Layer 4 of a small transformer language model trained on English Wikipedia (11 layers, counted from 0, width 128). Numbers have three digits each and are written without spaces.
Take only the direct path to the model's output, skipping the later layers: a vector added to the residual stream pushes a token's score in proportion to its dot product with that token's output vector.

Output vectors of the tokens that the questions are about. A number n stands for (n - 500) times 0.0026.
"storey": 594310675440429333685402367717639417430466513803485626278520468550674547434421583630355399490595651457562329349312555469475513577624428434624618580541432662494325228737596502677544482253482639731345465429381613338541505433181296436324682327677498521217495793569437640400504545588472413556491544421888458295383546470295490544560502700754529806388398598344808534232539254615367563423482
"avi": 422273571600399323560380470678504490538481504600508653412522509763591488552321448488532301439566386289266608390466519633531486411490451710442679597315634635670582374499534599575425524615430750634398551360636614259423576426538413586351292420521241335275311620659583641589531693388349450500661380520662429504329492786495374519570198381631607599752508453493748225381501675353384576458788
"ian": 424554416578378322482427337473742535660240474643317244397563487671668554498388364474509301651450482463436577396506462719402641566555485511377531699367455473441495534546526560474417553443511845444502582621437404379280612491559212585273281609594415502402521466576419645755558432606369651644516488491810548524533585505728325435520514496460512412557320311639542524606469556441547339432816
" Ref": 599524614507358400583482429584526412558519369600354330327563353519610461414515547507359460475527417417508558349414319336454535557487634635565562560267498430515548609575559403527285591414658395708548537450540571300650572476282428311490601376504483434489512562697360456535503519739549639356398453489617498389645625508525504601630482461446365684597666491655627422479459611453402566560550
"ble": 360449689435288538459410593436856448605602542303582771656454363544543452405344478379495335424560452683550627489387444574324434669410113487452367637350404623537404724725555613608472454162544392743533346497505531289509416585387362629310644627338457232517656496773556550339502351433416401354331431393700479450392593456471694510553462666607621641684522541494575777513494316777578464637434
"air": 471569510539361316452520373583658531477626235550489416392461355613351372660323598652484550571443651397624640485331431526593418686442429639429662548416519724518403468389553908592679405398364588433466681607580621224486540500556297427316489606438425318166321716506282552374480489649706637508574500426463457409335486567374489555593409549556200585569541484771838441565351562488438602448621
"ς": 678429536557487366514538473774511447524437529385424524453608474538470479409247630559368364539388464434518435333552570541265366695524488571280661718347438639480522224514628568600452516373731487557403654454283526469427655477474511310255621211745540335248643744661481426556514681467504501345381583512460483561344647515543360528377533636590238619771653445515597475350598430809427514433802
"fford": 587430744466291327515290458642601377404675374483480651399507302401381411333330721567440654540458503630666306279231608490354495347365192765460364696307547644613558507722618679596491311516561650446468801228484467195682407305279519356427375498411541520605489557768454770633590651596276518378688490356532503538311482470355478494674627473521502718671464482747752451326421307781691646408636
"if": 582731514540601474397484469591577538690660490469344382426182611491420482301239621423507384558538597542288397387279577654368617514399378536361660697563682353651642340510501521543606553394519736516459510603370603345515700519552316447320489332308652562347578538558434831407518395608360573366506486601354398600483579424475336562511674677509586688541323669508757200489467432532550362556459
"play": 540474399518780591586521432697463427494382339467554581457575463478571420659430490551402593273562590522752416191331877403566354648631332438468610625344736347607534292592515547561428475519482548477473874511616357259351535472267325245297874367336602344179580692508561815432530446495460537425379420225553624456353749636638409657459434455459502669654423657631506441346547476568457752473297
" Arabia": 509397404689515179565421329690569344513423660451357647170456356485512415561382662389356492332407383424550493636552438485301402353399621614329757613316330668494610473611492535611676383291746454468378587619364505297679620434462337324435692560645431336173405803720420599678552642699550651530321589473545399349334593556486446632366414558526292671683413680571509545439527542841559726431713
"mill": 465593669380413246570343431481460286587374515729384569554435427373818432373402646473450367646517542403710398516468560488390517546740445619590576546563554368536470537459503632610597461445430590705496745290520584243419578539359342431311508436476721529466686568462601606611488406613486580385601566297530447238322667493340519542654273546686553667504679545284836371437513464612292415240458
"uction": 660422656457422175713255523727567215681373390785376393645415220583506397451452494699391571408502530733542549480338587416568566534502314672644544590438598454462565346716605854554506357516735514376366570380470830218548449516357508385314680239611386445474299632679460401571524549699383303485698441378464608432282502614234227393651340596561450634786443579778667344485522455581355483393663
"ted": 402591351610373445588493301537674301472596183765526603509413488607454523539469334512422490531463533360402265634589375726413413570334636643468473504549453718709462400645516782539620692489579500717626574526425659352330497666276476348232551476325474516277334389634588691627489342530435167346517428319803640452433536394447691523634338473472540728522362520528385406460547457800332655650556
" acclaim": 712522490716483436569456320550683606757433349434422620380425391634570412314432525480220518347473554511547623433439504595414376737734279770651533714659338530396261396445502473545477406399712614471282676300176378373619706455222460375329731422444425516341646688557695689521555464600444446334194511261583169378528652638640492572532589476439488602741592775480563271530430539600676581323571
"ane": 498545434528446529436315277602486241681625318470446531537463337377516545643390583567520574459550605419428537483714503625543773510381219443440490485309510748524581394650530432580376314302516744603596881506462585314573765389458307471365320337551326407466296380560605706529542465659521378412646537476326371499333548476398552604536419496539486640511478663722781377456395471646583605294824
"←": 888519620649515519686275393630618754545304491675536577454646432481519458321413382766197337585618545441431530266078516643305483579651350428447617857543621764449299235872609590651716401130602537494503572465322343530650468290352460408207541494546499486115489727744241613760532508550264482271415615485387530425636544519452477548448497441859259595556442523674503606379508396470437607330519
" surname": 753443662549499477372447319475820482548408348436331535418657334423223530617283808705229271476477538399558480244549795594517425696706160477374635407408542653619412087579623387523387565315696590724292813429359451476631554255504277414395499589564449145361564696566428786859529809591199304328487469617536420291553744343563439527712432631544563637755451451412623527417370320970554533374593
"day": 594514502561531469393597435507348273537328416719587527065640312551577519491386645554445526679564385458502521421734401422175346651649284407589350752263340652498521475841505589533650432687479891560430336287598393352484427686472319176284863433617735620195738530618423916545500572758345435458293491483715396507283822461481423587307402697412464845400316466512617408619498319640226628656326
"key": 502594396342500350632546352533512491494374549596602380394494614618563519426464565582485504474506547645441508342596597529423550379582390646514374379411293425631525352708532517586625360639484566447664692632513507211331450589303336437342637509621658549385342543661435637537482352554233381450539698281621498465390734632510421580644308414557733670620520537553401490599562274618258592270546
"His": 544472846430607298647543453643666239478460471403351364124481532384406427493203668642205499518416521354658403494537547402572502417773371545700645469614385564427580534619583606693472423363507733608363717299490636424649424341579545622248625296464344433237571623610531361474521691476480438304461748342705695322612758427575558706422493530367562491559550509650571343420338425556603481386483
"Medal": 778562685597540351615447399693556554465440289364312502533359441612461475602409353442230362538482373544494157392491435598517383655537538824553507605491477451565327471736585468693490318484489477503455668480337681262759461336538531467305592299503391500314407517512381495609535564504534510432469406543425357570434714688482407559433401682530443872617463693712625463387421483578449672497566
"int": 731536550409448309359610456599498399485500393402358399503459473497485438415437621648552494490484565696722341297333430578622748530477559482746559579404202536603438441495531614591604544456508539528344448398356679408357544420541380600257691563379271265419707641526481469517549705668664345459485483517599528521460358540435336392510358603398657666599604645579510517540255369564560588616420
"BI": 513391781562502443750443348602530433377429566248258677546465513663527397269439328516466391505367453637573434528557543456677618598525391647416560598355301619522479219654639332622300363302468399312474685513402434427706671514596530626367552359438454469361486962524538732576521607526308549509442463351526376417469583402492523536659614498501313671606604585512505323432481304464617730518723
" in": 621483392471571561539585476452567512528554499459475507519482534432453533561445426370556555535460665410449491628529530519407617434534566632444590403566645475455413552425442499409418591613579595501570376474557416620466452450333660573583529627379508399737620416288647499393530392373696604528470428589508514520569383394485605407464487548368357400438434434441321406634576560553478441530426
" ===": 619350670715563556458365338716534368590657494297535596368423388429448428585379487490424562413568603457480360312300461380450606373537591607531458561542526457498553536405439520535596537351671677563403565648622462382443486643527533380381531362905408279367566592592470185748495463408334397608291624458661526716626448471488378462508505505516278654779557304564642519570388349483710470611469
"-": 336648435652561613636621469382400613400516578571638484580528575481425575576404504356609468574366428326445507436491464547551406414379548417540435405616596380415424504301461311424518293523466576495660548539650551649440444553626716621412598648375325621565663434257339494379506596450501550627555424510401573404657443494514483438454528509414702326339591564492439695510607546382588390633443
"ized": 558407332454643471514441383765613453782546538673371734468370462612367527234433372626427481478448471699254444679687580627342559421430430645407578537415556493690429363355587627482616629540623643624561517400289769368554573610365305296208263313633265570324513518511417732531599771688563415480527512302426539370537423332336236714690624455440298558803357534486455498421494275481561602627723
"====": 729630584895389363440393265673540526432660534457499888507286469531396513339370418419360395484572422450503595318335402564612604459548404507526616518560246618488730638722561420544454301391467588577359449546559700433468428429622491252325511354806390565309535693512668275657486479331407456553355613313430420441415379475448392519344685895678633423682667352448532427515595384649655450660432
"ities": 741518586478574460417165255664785462685659501488305341419396556818594426375355429572481469698352448615336444477536653693428457740440302517523668585481472311326496051662596537550623514251547436564442668506409764406685783490299480220329511102713727327626756636561510342635574520697374622417325502377377431393225625317587308609506525318546279639837264526464607644403602346500797548396737

Each question shows what one neuron of this layer's MLP adds at an activation of 1. A number n stands for (n - 500) times 0.003.

n160: 516452457449312614447566442647357665549569583424492325563532393533565515310584675503374643540338523497515564483565444554517578441451547521401497532444505445497486598403829339260684451508574462518589519399397466517464574494537614417620468472455465623759450529572425463538441443411393543509478475567447555711488449548353419424449480503391544623487627591384598558473650639632319418279424
Which of these tokens does it push down most? "His"

n188: 448443448402495453579647508458324603567375348428410565562429475588293453360471502633483586622548331565424519437535463560469364487613521667642584480537523581495356638602634703287388543493542559670478472541524464733512381511587425416436358541449476410506508521524381494611503575466474451529438447579390528434571594700519485495520475426568451521507380561650424524482465488586455559453482
Pushed up most: "←"

n297: 369445328599442531433548338134549523448419405539622500460474545500665591379417541403561492634662442521695465472593519426594398569550531463432465602493535415622509554380222503549363610617458516539625572427544556533351449624409569490240638618526603446260488740447441546468298441610670575472456388439687577620385512619648349341587417503401665444526506526572551459397541386488660503403555
Which of these tokens does it push down most? "←"

n162: 476500500435383534608279514614554606388534485664505441484384547381420456560462563672519541394426631467582512545468462556481390530614431479459532439408488440603463614492648494639428541479521642497473358539355446344515646657630593491170526528460495438417577596534662369591696655562531547455340416644489516299391569564369524547593483420503549543453517413612333491338419727436476595405327
Pushed up most: "His"

n105: 422500643571548426482621385574506560521439553377515492555622509606647637500259616574506547317434551486634515477621457582425468609491520343382415495171483642523497542426608539467524456549391706574425478324428492416485500423568596438345609453638394360425503436572663402650653392461516516486441426642403344400411422517599586635521620425563652594484609539341341596508630469468446419423450
Pushed up most: "ς"

n73: 443503618559491354315482592500252425586253503467415512311579550375478331598425562274530575548644482601484373427445562554473443467470407561480534626408662481497500569427558428447532547592579608494586386560336442563304637473327367409533621542494565548749639733632445569454488471703500607527566474491441401444541646458449514562566351408424619491536374494438390398526769681526483464462539
Pushed up most: "day"

n92: 385690675333425458537553472408526535550516546424427413672404351595595668403643598581268513560665486351429477621476552318541424546567646518497596638524543471551537539472395462496395582516459523356679436380520578432334534319467545626462580552436474551570478472330497342552624421439506431727544455570443511430379549415419487540508603495464593475424500626621626525407466478401466448439405
Which two tokens does it push up most, strongest first? "mill", "-"

n50: 525575575387464402476586339524513492570533442512459689562398518483554379521409474487711532328473646636409533538492435468358525526307404598287660400688581509614587316462378558594469494486683464552583449503484573413466543420622340567332462552445574565450486700339467532419689512405445475612475486583434673319451578520610436388380638500409452456565808522431625566455362319628514439577596
Which of these tokens does it push down most? "day"

n144: 449550444553592431497474422386396394455478503365806594525341454457546509479456363628520671379557485412610339556398627393515458579431482626503483500564559500554616487524468556474506523466622622590450650500648500485343472662346601352694525368500611479431462581581527269573397544609438533637506429455485480320655315359503604396635514537619412404360693446248435582392491503486582497569644
Pushed up most: " ==="

n118: 535354610540354497515407474483476505593482389578475603505489450384503387591594503646444526651483628420507460334626555472572604323455557516614429508509446569698460557429604676656473234471486607456442489419574351542626459554305569503458513464497534450655343532723528646583641470409391405633511419463373541354441468595598508515694424431370528455503486440474474661319637469407489500397403
Which of these tokens does it push down most? "if"

n199: 452658413539511456671569423482309524483412457300404432446622469709454599631558558450432492488631439604573494488478364615613453431595479619528475586618553578509500464447535427581366455413189304478581460564588640523606415393538612564632459546417555565435293483375607395519568522478637673565489460556356446514439692754529503619481631419409452462380318559446463311412646340614461509457485
Which two tokens does it push up most, strongest first? "Medal", "BI"

n31: 490555490529498563600454607401473512469595380547516372542460524473420428617422520566408431420564450624448554556471444651341455517337472453410597393396367519464538549480680595148471471524735624350481605614416479557611497561416417560538389535462455473617475577457513565462542540468606452432436541560441446530487502503588567529498604574700461634313282677446458387510478559531615502505465
Pushed up most: "if"

n215: 493461461528413505368561463510427551417525626538575463632473599596606551502392613384478413370473461500481607607495476517529505483490550496486633585466479573418639515412407304532424336437279358528440573534535464500588548505565640381656623380527491541557493387549569505514475348534441577427740594505400460486442528483556491518482520482331524417619448451667439460484502496555553409705457
Which two tokens does it push up most, strongest first? "====", "-"

n25: 517377529540486432377583454647500417303535419537480539343505513541580389462450516554444489488683438550552585462636587470586560510627362646328420400593572554454443489497452577427552459631487503555531459478482491465346619482356381429312462515484531500598766483454480386529536543421430595608552493552505553510728488483464424412386680431528481467484528463631578464613469521540405443392580
Pushed up most: "ian"

n225: 520503520550410419478523497316449467294559330606426460470556618586573453278500397439457699654560500541592588482330402426380506626599658385362394565645399535697472542596532538483446566679355640597612439553608339468334432614387463584516545432475455474535474459539521622551408535664655491563641483370567359587447475601670331374407465359371291497506703554564627430534397462494492565506462
Pushed up most: "day"

n74: 408498502412449430686589377540452596528384400556522576589574443593437594505353427461571461426590500608592520440585474408422660549388513637555293401535487550540479563527255483579512510486454401516535591615605473451631590485521518583348576415623437465461546306518455508411481503395418588428458467580442395565394530493566481597477517441522495415638560426530505515505540529603533679276402
Pushed up most: "key"

n278: 478444492458625500396414339414321514698481427384466638630387543506570546491634429430272532605425523456535503618430429447616628387497449454574348664366424440503430254482640368650511537517313446472500597442561382631598451720565412577384659387500464534500480493336476697372402619603510555521653348656474494520448444494623542312508731586468497488587563538332555548463531377594517648574538
Which of these tokens does it push down most? "His"

n145: 629474547505440389719443494587435742434315445560444529454461428372533465643517586453221558563508426541531412708447584564557666484461443344551505295497466420638460471458513583395611289571283341549555487360558515431520554374554565558742459560474557456515568462548520638463600453383494622486524468597505564527410487635589403365377458492553376609564418559568480579359577573408534514471541
Pushed up most: "Medal"

n212: 327510412493460434516554476476430582652683612466535551456465541556507550471520383413325582503575500513527632352447460413624457472543567481510507485657557362573655451384695419254538444402510424500532574516502365599448508503568535343313495601483596439425544497519511668298337528352445541519485541637583393564604502450526515465547816485442656545439471694508538516411439462550510268508505
Which two tokens does it push up most, strongest first? "if", "-"

n15: 420469583391436629500526506467573442420635458538630442568451387633398489503510490669620378441627392481474556674267534541588469436393561585455474557606465387608350435590409421659451453552425458469477513551589555522529446684550545446429584355528574510313572586522437406513402514580566431691624550487567582569398526519383317354438494521290345360485456616609596519450578364505441524406710
Which two tokens does it push up most, strongest first? "uction", "air"

n114: 552453473466648359520417531447442380527464234533599413596583498493491427548606523532597668462382606469469402521495479602694536425608490586468482426490465457595486485462494547517514532593423483346540380418416646467590441437566510443555449540413458532455437675553517443417583394406468451495534605385507502670463460524390525483527441435536411550590418685605559561402470515626536441533425
Pushed up most: "uction"

n173: 442532329522278537490364655614539570555572373401554506478417283609411416593613614497544444370450373506453491524544563509653503593435669463491396425656561516693564395445387445429506503480435632602413441651486327600549358639285400465371426331511454370348533559649663523506567565562453567537613523465653388467532448628437764630251396532561771482514559464622487406509526395601422358571545
Which two tokens does it push up most, strongest first? "ted", "avi"

n115: 368564542429631545488440386530484405673442445491591696516422488602618404524864376259471541400662359471475579524508610459396573480563473544452542545660329598572550531595489474569315454323706436185561457433588497567423698649423418331560619465445649427463532480500577650363428447552395470340413509441402491411620522661508536534483659396485561447459389371621362515548531500556536442543523
Which two tokens does it push up most, strongest first? " acclaim", "play"

n178: 718516631545564534556513483459482515487456381404411578652411307610414429282828491473254469309582426610561500588609554358526558480524428341565383519811485468531481524581500644608426481497655459644605448510497219573576444486525562482592368487409465440461652256421595555222726593429605466446452516331388308414693468380377564441567642324473740629525836565541500283506426607398433533500447
Pushed up most: " acclaim"

n66: 693443440551386610520343639553480391523539437643464550452601577587667460500480546469527410364419560473429494451432627489481383578442419515229389646488552561419513481574611541560380608403650365480508460392443500671515423547426616411365449462467500468755524783556580500419359544457485418373469634503581442495557591475618596364458658555260494528561447395528589632476440500456466457509443
Pushed up most: "ς"

n141: 586573561560485351315550441461555500561527564338714584637382500612444517526476468548414482545487336720444523688555388532354295560493507572547427592321601541358528531442612497613429534408424599527582450535480630506419717569542507493487328392627557760770418474523581374641754500643232353529295509528506303478399387269431491597518477485487362402422576668252675500575556503466426363531474
Pushed up most: "ities"

n20: 511566373433413609650443548438580357437576537621451447503294451516470319637541473613396706508320459552586378519548542475421516538609463615454456550470531692514468466464612591407455449407600605474592527355553533426470707410407477549352492574555690554518663657463531617453539518551420452464461513495255530378653434461621471388534272642472388640523540547466451355676553467403402492392423
Pushed up most: "mill"

n24: 479536370570461418423463508640500608448597466554450683480395352500470506431352466284563627424356551473427514511557646511438653717505391490479487766657526578381412356629487389563417355466531514472590593408554610573534554550563503491481370468475449416512511444409412544508465445650497549505593644495321302577500521538483632472485295391566616612518519645478474422395466532644559470405551
Pushed up most: "ane"

n290: 420653478431424632458451330626600481379652643454411409571472412481607436456546347660493466390435637444569514517522452557450427431619565469500452742197552396407382423382664480627500445439475600570532569291351546670558542650575389304358522709355598455546599481548463609554513621485575394608589700704507441523321525229365420448459283398530308595569329607338675572675410503621353830535530
Which of these tokens does it push down most? "===="

n32: 506600626767533621521429580381513546411481485567513590492423350503454447352670448487451519410258500288513572597528495624491550561571611438517458592506436243551341451509528447402584517618624569518519406602409538416611390417342594518288530517635360648466506513491405637492405478665399581600453497403347355471543442523584525749561231461488761565554422541422420377441607492508570398624573
Which two tokens does it push up most, strongest first? " acclaim", "ized"

n174: 479585388389535550713370585528560460362483693693500384674576390488472376428328290553620491592371370515449382544592636276570671372440490437581523465493417589468556650556607426541409605373515439620526301610385392589416355462609443701762442558622416533530366356478494483441792546429500380325626643377473530503351474432461529657447547588438446591503579414446620541497604621494497374601362
Which of these tokens does it push down most? " acclaim"

n72: 611543398497442371526464640438578497622474395488362544652370739412497464713485402462286416625618400709545707411523574518461483464587597531639497416467375422509485689537693372763343361517614384545494423461539525503594386432517371455483658364523546454497284531422525563544465516579500295503425482697488737554490483485639558500355475578435409494645391432619468441291532422407558397436467
Which two tokens does it push up most, strongest first? "Medal", "uction"

n274: 514579453508725628569596394521540497626530566597413461444418433503452442482375464287327471535444474448575476474428585430457340600693544575357473492450560525323417564453611523297486548528482497339604531517555553480388494441621718612389573520546481408681531720524322597624526537401574555485659433527514517327545330497409508503538405651319433777414591302473286482575445640566602511500457
Which two tokens does it push up most, strongest first? " in", "-"

n126: 362664459603648497591525485556568636635527506491480611540620476525571573465654544553484277618288448612330604532503508433585453497386687382329489637761598417459558556421448486504434601500421527448434624592293418532443458444559503618579326420459519462251563428438474531486459288508526530515396475640580508339397368604598437488448394536477583512527423457450621613528633616464406282466514
Pushed up most: "ian"

n193: 480557344553294539497422555530497437401553568589598546591494569514560557470474433453623560476655423494611571326517553671479560629509570575630317602604554816601426542380489449700540618400504690519500445408522629447478463524517629322463461512424492397380262758582370636296330551550255486419506414509368558406344370503503511494469563537626588428436591411656525280486520467492440485447284
Which of these tokens does it push down most? "ities"

n55: 377574567539689463562440534448456366530578449423571443471532576502665486445718604391534460479500492549498481526384451445464586645500418517543471446582424475564517509589466492606685578463468481413525669433531509587680621521459321611351420508461556599434403291345466567586293481479486533388502348483660455500270532595502532462417463532672477547608540500375559487430423549608443531312420
Pushed up most: "mill"

n169: 482509452438503436761349349606395547542521464462548500401420437476723386420637466486683407812371607296530389519476593659400365519548503462580539467538426541523506355548712446514648274569429523533383485434443515456369467622441383576292361494482444528497450522609436449503414662369721453640506323479824469373447605525435506480380638732529479484447587409347642575393637589353566585610443
Pushed up most: "storey"

n11: 309433490602327383569379461492449488413440348485549505467417455500391329423459523638430549462624394633683547436495367553450596423513505577456615572522509603469406627610699487555596478556358427582462564472447651595514492587399450444341557520519517487540570638382503363363490662505492560622534578428577471540638584389414546579526378543559450362533495465490577578502558502613454430465397
Which of these tokens does it push down most? "if"

n104: 473641511445428446400456469460377549345484555436468359440579403565384372352204633692369627441506427478413552562390349531688406517381503401416452642619490398555473475525389483443503674559662477482449533408638575444462681463388570468508484558410492460604467452368654454452460500326537562710537541326627484671427537576374594494617583468596512562398569611647606540530513572532666520500573
Which two tokens does it push up most, strongest first? "fford", "air"

n235: 535462437524395524511580484500457258722560445529477526456458317520524598546493538656400597648295429521324388394465545500633460557583603520487610490399449367465455577500351487519543702669460623519583559552591578560407354489374437481547547453458537427427495467600363463432692458410597464479565416543544500407384615540543492475580291470676410428584514511514511625531429625377538442603482
Which of these tokens does it push down most? "BI"